Layer 3 of a small transformer language model trained on English Wikipedia (11 layers, counted from 0, width 128). Numbers have three digits each and are written without spaces.
A neuron's activation on a vector x is GELU(weights . x + bias), where the dot is the dot product.

Input weights of the MLP neurons that the questions are about. A number n stands for (n - 500) times 0.0014.
n3 (bias -0.100): 624463353403676451305579548513402497491294585535483500552543521544416449596388507308591322448521391679536445671513398680535446599288393514445386556447442731575520527465285631347661566581205549455493450399438580484524688453379462503470594383588479567565432453441412654494685761325592429433313369423450353239452472453420409507666378314563523551494435427522722616538612561650376237604429
n130 (bias -0.080): 583442613436484517537737309626422684573578618639496429560496474630460542381504509549860622152448817439488758420578467230280346238438608593768500648500252724453562570535592616523606632081423579431470488513829529492543543686350306571500391440752562587564371467598542395523571325618480566531496488446422631655547646450444361494635612401446421428225455504551703221640388386504605551034592
n386 (bias -0.191): 593369597467721288633357376497395545446311690397582692540606641392470524437678655616469377233766556515384648430593551412622520282423479342380541459551507514433597476303358493387645507503592551626500636432402469429372396644446644476400431426678401500320662627391568547583657609263561522496300453649380338568379349331443464443497612483441652271490480650585453356521526440286493433604601
n466 (bias -0.187): 553377412456402640528484270576427496300484674508391343389504569527590603740613389557442263253414733633302567605374484334483722367420565363462835366322608537211607488565570475523820512260937422436449626479488488580634755496276636394475655603595648488408544419460531445587739474539428720448404224271378465674328278512508371500555457524692537441504620530581466553517535310527392475083735
n473 (bias -0.027): 456510594494398486480520421293729804695487446310500450370517272551471429325487517438361678323482408366649473399447589435260564394487416715541513507432558554716456470609540597459406477304663341284570359462526566470386535463444476614554576477456600529678516490651574594453679440640503334659664575691377369566521343353400412602558395558346315564481618559497639696466417546443493442259551
n503 (bias -0.215): 522613372785458270094488455824314423496752537562240440387584699473454308466384559391484476362615418576409603618584675717433419471402702623471634476646627250512431580390536379673313552545360509450462590571500332433649362465550542189391602582467363439591524536615397708534265623308508521572433476456532454504715577629453585361531634496721254659612760291481826556455430500394491516617768
n544 (bias -0.040): 435639482423479510391341490438646701444550522655547500531447503287506446487362549510513481488500284414338555512575497555493536648615497329503417503372619256529417645553338386547535638586651410391474322569373409382484684510205625623475715463426429482888595459525441483459264343551519453470643562453553524342497510292555387467500467682484465494573509566622438509481469584509413713549526
n564 (bias -0.075): 635487422602506543299362357356306632509358432228399537546443553648601448402280613634474509528389571433569399462405513578437506438571490610493463459618558481754506411480452497414520528326555524377676551371500487566592745601404603691462526568458683515656466573528400546500712473548344705547366469459626497738493510560509630465442669183449503295424432520551533519441328538455584406609580
n595 (bias -0.230): 528722425480346341452405611797403549459500594539376702340369530466454451311472508152651540567827599673397447456392532307400608681523633570203339356213435331483540692381755318417375536533313517706336688454500472488541358509717349242621522586594436565331594660255404500526370810477650428314401555395620515366558401480170475519423824585601512519570465433341701380582517478421679537613350
n628 (bias -0.194): 473660387485560532496638325282410512439465464564465479406265545559316863413708528614642608370299607815331580468686550552565414798373512170604572647633532723532328469179641480369376446405278574447691595463592535703488772474658447637637528386753376429672595644523450362507630640500573595504676263426260362439608737360560529492433427594453539564436527439540589446404639518738591468553539
n642 (bias -0.172): 491056365717504557408492638467576432535752573598676617357747500388573410654600707509410542496714336780179517465395713672689601474366428328548392660370590415491513487460220564500646496235392370434527690522475361488674381519658544381610580754427478512426426083525363588665389393568396621629430251767542504394600392213476442456609496683483445671463686325560540575513317434468487141390748
n784 (bias -0.004): 508328578635534570476457557645399512522682419504512513357232784345581645466425446435665602177622598743449414427762480638599492220656432500406430559212609632492572500576560308675573627480528340371504377604414421653455459631244604600692673469653699542598426623480486478382351681394457365542551535464611569479389785233373399486340504286301492627358672488414463453316604500665043435625758
n796 (bias -0.216): 484340518397442480662466597649548412567640562569643253610568608626467596597398563253438433979652407696346535590421658546524435550408386709332526421900427389438660443476565363482666356646597556583675500555489440369500650537457532572565362397384403282465544523373561459669596608804422323468429332500156671445664524341650640500496464515435534456591310394393381632605409469450702570544300
n822 (bias -0.170): 600602647656448492583295291539519625514605600402652348479507443569388433516457435713485464436623586370486410473475695470477528481592350634493675369275200599706544406539548467565656620533487581272317449473511355493677542336356458515445394482648772615567482529486398467598614261472690577415815514409685437660436621208384442384574618766423496620342378538259508504507306670411384590641574
n881 (bias -0.263): 469640385435436566538569418514478567328559575379517493619590493676571408478552372618550448661555575283441554449615348554285443393556489175324318406295585672478475713463563630575583448567529511668372513679665399686417464247413442381549557551539619503672524545479482598559677666366665607474514479419451728474370459469203441502591474399451145223372593460286504389647386465411530382427511
n898 (bias 0.004): 551335367453500325559382508489492504649388549316463752460285437610522686740500570524455537390441351296552301603481541458313657595406380550481222403747462421423440522532286391727316567455596259414700388574596652529573438705259839399586453496382759568646500604412637686399647528714474488606695423343388450403604556545543193487500426554504504489568533527511473263653252521539623538566632
n968 (bias -0.217): 508376395545589621653389393694708297335450343612450327253466333287724422554404415521457561727610630630745635486515534555351574571355399831448481562591476271536457673655519667406363362222383651403330337314549569584492484432528516570387605699625335485456568673489609567457680504544534300284534344585442352488862450485302337425567524545488484411545652436329488573460433719783401599468453
n1007 (bias -0.219): 448579611485353315246407718314197524599469480781547727619516521597679288420563570491508484388317556703289314514276757697746613693544504758593712622508564393545436543287571552636529492488578433319471470381388437243581685539365533571425801477516567530621658516671433321507552446425380346629496605717390250496646563488367521492659438538291429538439585299697410477306414323619466464484584
n1021 (bias -0.207): 531415587611507450335431652402262459582585515493456674600507543409489500401397457596309679580555462337478500398533526636292504757472582402678529511390583559690396622328548611697392566380298293423454521681289467449340643743561750411496527734369484514500756577314607460493463211482602297566485464378559507485485646681486180546582825632578515511514522657221504372519673669455473462732339

Each question shows a token from some text and the vector x that enters the MLP there. A number n stands for (n - 500) times 0.0072.

" he": 497464355424413518575650206468455532480463422669458662649519474537518463554457433392409491532418427491565466326524456548669586316707442500539516608537426580520628358628483359444571421418503417541443724623585615460593397473580332478372676439388424599414739500594666678589433550591502486234534481294433417535435687558590428513485436634469467483704454671623521465332478679358387305692495
The most active neuron and its activation: n386, at about 0.1

" inf": 497454418494422548474582261385555563498474441707430677626484485468586382608460389544431412490487419427450572400554470522670538362704457508526579560518503582541544361564535346409549387486501483554473675605473545475607340420627160465497719530364449691394599503711673636446441461639511513250494438353373402569384610592812443513389339613445480501771450686698514452382590651255413334651530
Which of these neurons fires most? n466

"y": 497455314468349506544628318411476504470446373631441637652473475489507440566476355427407530486437487513626497323520472545686497364654450542580478532481487575511660355615519210483578477453487532441411759530591617451624380489600238478524718435382466676433707462784697680552315516516578522185578571327407493559430648529658417512406409608406537469642471714682533480444464652295416310872478
The most active neuron and its activation: n784, at about 0.43

" this": 497424309446519540552708366403563492474478448610434614670496442544487430530438404446379485529380453468546525338529548509582481327666503555530468574620412568452656293677537290430586474347533487521438811570580623415627427506511375420455686474463431646507642532711681676499474463523489524313588553418421402554389658593696466513438467585433509446662456670690459461412440619307394346580410
The most active neuron and its activation: n130, at about 0.21

".": 497415275395375596545565449480498536482486375564439704646473441521512468494433329458376553523516419410579483351580425576542524390684501479534454581535437514521663421507562286453575442422572484483417698598598595435666388457569223526457698463346448699456809532602708623538429503534560532314556464280424456546444729576612500513457335594417440536593447678693554439422437627339405361680495
Which three neurons fire most, strongest first? n898, n544, n881

"ly": 497424271365372618524671355446445485467472342655480602603485448446512421560525335447380530540476432490534490305530545557702416443727473545543475557470430575507651396653626221511562458469493456446411790547588612425725335470605221504408777467329476648481672502705675623523443454544642459182588477359433558545395596546598453511432443621416548529606454669659509470379493674316406325803473
Which three neurons fire most, strongest first? n822, n784, n544

" while": 497446224454429599527635284446479453474482415644451700600465419522557439507444334460425435554456415400634514335517459595565479427662469501482474573577488542555602427645541351497554451378523463513496688535597680402672315487533230550403780480461431631508743527741680698514457508569581421219554471405418457511418680585648456513465440600396500460615471741722547455300435626355412346581498
Which of these neurons fires most? n968

" is": 497406262333380560469630294347426470483452369662453691612514468566524386582488307414408542490356430421576500315528538550568536402663496549516521554563465579488565370589601276464559382542519495551445781616511557456730393465613158572388746432477448659495706553749689664530467541496564486271594560335399484530479648573672469511511440586391485497678451626744541476330442616335406340693478
Which of these neurons fires most? n1007

"ology": 497449295377321554546758393352427558494470366590446673578490410440537478551454405421402541521478439441495530307571532513625578371632523518506443510529433594513614422586555277464558536411481462463390722640496573433668443486693283526541712474420404626506705496736683686512413450459522486266565584301438481532395616547724477513457466600453474379728445641640585431451466667348428365664540
The two highest activations, in order: n544, n1021

"s": 497432275369276598474623398329503499475453380662464715585488464568541435488485296426404452544443457474524474345548586510674531408624531501518450564490417598508613336584576317453577471449533513441446694538594563460662406488682237547524717467384440715526759519771661602548442484483568541249534499269372454517436697555676517513412400634371462536677457736630523443407511605324412332774495
Which of these neurons fires most? n628

" region": 497429297340348566511709302401490514485444483555463671611492433436485430508477247347411466491492419452537464317565504553631494323692504541552430573596409595582636308639548396486552483428490490483418683645593615431633380438593277549516754515404448659501668526766681648489508514571518523280512587344380457494393648493820434512476407618482478415684456734765583475361493632297414337707459
Which of these neurons fires most? n473

" as": 497425258457436572525556341415460526477471427707434640629493441527499400535413356380378516566392434447603397298522468562654521416635435543544491569576424581558604460539548437513574407431582466519442683517630571392634359483647187441489757516448448640433744539706677657509509469515568473383557527372393459563470678612628465513500418603444456406635458632689537445393420615366411372627505
The two highest activations, in order: n1007, n473

"ec": 497394343390335576509733345345579451489448364575471638606465464487493466565508250442385504512496529465557536342588489531653456289652477579518524582521322481500633441596577278497580488555452612436384684497566552476743300490685262529429730481308439605390705532797722644494407509527601582158662512214435483523466656534691433512462382573401506495589469737627493459390459718289438377691511
Which of these neurons fires most? n822

"ili": 496441410336320556556639350348456511503455401594447626612516463424464393652439376370418550572440460480502521323612451527661591328644484513507518565494456548589600396539448270500559474337540414498443716565609623455625376463618318472477712482401417690379646580712614645528450530500530515154516582348423436526389673566662470513466537612429513491652450776593548434511505646299399353742573
Which three neurons fire most, strongest first? n386, n1021, n784

",": 497429152385382549546586352391489523488452406595455674586485458516524437542479345460391503542478370426631439362531472536601517416683496500548464568594480613500648341522582289459547437425505496508500715576579606462665371493620178473467723428392442701495723533669697642519476531554559506151550503277449479515454703607690468513472490592363481490565449632717542459395523665326439340587528
Which three neurons fire most, strongest first? n628, n898, n564

" bas": 497433405453444523514665353429528465503466448550445712633470418444521416560459345430420467544419494433649441323554481540582456244664541515499529571574411626498645275721447424478560500537499433553437742607617637486590405536599269578442708529368469661465725508709593665522461492567559454267547448280351420497384708534806517513442336594457399520657460758695513456356488696234425365574436
The most active neuron and its activation: n473, at about 0.2

" num": 497424361438456504494675407510522447498473415628434696591463437519499458648446358427496494521465410396514528382632487548594498364590468511541491576624318584596657260568551342437564493385532551627365686554620606442634326542632184486504741494371467616538762556754664590466446441584529468292560508319385558564395655513666475513519367595390422513659445712729557448380486500257396300523444
Which of these neurons fires most? n130

"ear": 497439411413271536524700484453472450476464412670474604602477422484464381568502283416378505486440499514518513301571483569647387345683451524493546532588355530514647341636560241554591461514449533489423752506568659525728423491629276475488773405302470624443721513768677674514364510433552538188611470291449555516379680576602471512461423569424485557697465666682519476351422713324415328763432
Which three neurons fire most, strongest first? n784, n503, n822

" and": 497452207443472602507591350403548524488487364618450655599468450526548439543412310452417479559484352403621443325495508541623493440646491522515488564463432542564591447551565358492571480433576435548468746528580525425678382461633240431463721464439413572466721548603659685538459525530568444316571521286433465516404675619648477513428483619432412435634457751659565441355542614369425395600451
The most active neuron and its activation: n1021, at about 0.14

" part": 497435377471334589547679362377516470489480490589431692585465486469453373500423386413380467599463421442554523347591533562546440418624386515548467622541396603556586349562519442579568460384495478520497642601530564404668330485568292568472677550303421585386704548750657592515526476538545530253585539288379476558377693586717503512485383607453470451692438738694594454388528640376375290632518
The two highest activations, in order: n1021, n473

" Que": 497366360369344538582680234428497468485451404680485702610483444526524365563501277406414506572420428372489495323574477529680476294650629593451454552665331492633543291634599359480560492452438483557462688558699621486620328527673158588474714481354472598462647504760632589525496505600479505109597600273472465545356684600701452513476406590434564524615482587784489498315434529304415340629436
Which of these neurons fires most? n130

" The": 497392241448375518508696287405581463473474418619456665602478436550492423616435439473417562569334408409648533365511518496723473341700516569499490563545375553475719442626580304473560427406463472500403852614590603450664403474566329505492715445449466639554688503645722641513437532515438544114512544327430477526394651530687449511471441574385553485626461545750512478355479687284451353691453
Which of these neurons fires most? n564

" on": 497400232453443591513572446494496489474459449630456681620456455458480358660447373405417442494461431447611514313548513559540492422681456565546465523471393533536610421493551239536572393449575538493396755535674572477661427482751212463462757522362437644469722517700704659532418528499575548252512491307427473545457638587680524512507415576440486510666460612731549465303472608337397350648428
The most active neuron and its activation: n503, at about 0.45

"59": 496463278340407606561613343405472538478468418547454676615539430458459397578437306436391580578518427457516512352514385537599594369637524553502385560560414648555632347572493305526555469452523422464425678547638573402653350455560284498500719489476423600472723570727652691529415526576498535174663520310437475538376690529677494513492401594429461544641446754648539434451522588298409350604482
Which three neurons fire most, strongest first? n898, n544, n473

" |": 497437122379465616538564354388510559472456396532438600630523428512503451549419346445490528600468424401590480351557482556653548395626511464487497588576466583534646434584543411495558410470514419478454725582552641476644376481524276529465693428348430667440670530669689649534470504517488524248553517346408491530434682612698488513491427576369459500606450697692555460429530607337405384665461
The most active neuron and its activation: n564, at about 0.12

" the": 497423243448458535467630358398609505476469439555436659618467442549527392584421374467398528549374476427594511354505520516704467340658436561498474577552391547500699390543595331471578446421509439500459854543640642446624404455537313496481748469434440651483713511661691635515466487541455536175537543407445497542400625548713429512442510589395478494675457669731516464394502648337416347590440
The most active neuron and its activation: n564, at about 0.33

" count": 497369408370275584497656423469428450505465471614429693531488480411483439603478363379469474524463509468621430315511460578602527341646493531505466536490355682564656297575577224505555513494514544551401687617546630541544347426632132561427730559361459720417642495793668693496486534527474525291602564237409550540377710508714524512482371607458508484673438747673552486339498613273391352645431
Which of these neurons fires most? n784

" in": 497397208386430525500572397445456497482455433685451677590470474538532386554473336422366428500441443422583478320563488551551524384656453575529485528488417546521600473511581272480570448480463572512418792552637589408728418455721197488461735508386443648471726516721700647492446556464592541243561440254426436538457694583658455512454432593462515535706468630791555487393484623304406331670459
Which three neurons fire most, strongest first? n503, n595, n3

"i": 497437307346358533529633339344520488478433404604480720605468472462528456622492377426401538533472507437586535324582491498646526300676548524541493549527531567513573359615545254433573428468426511436469772583656609424654364491654226516494734390375452729425764522709684667540404537514577500102468551346413471506409599510652356512439452606438550462560459739706551476499517620216415338820503
Which of these neurons fires most? n386

" em": 497426292448424524534685230406612453486461401598453620630468463495586366607506411468496478496482473457655592370622457491735546329654444490578542526546380511523591393747437257420556509512452546616405762582568549387642338481664173497384737456386476606403724505717658653514477475571447489173520396269406453570452601565734491512430464572437539464806452546662521480364583610273446321627474
Which of these neurons fires most? n386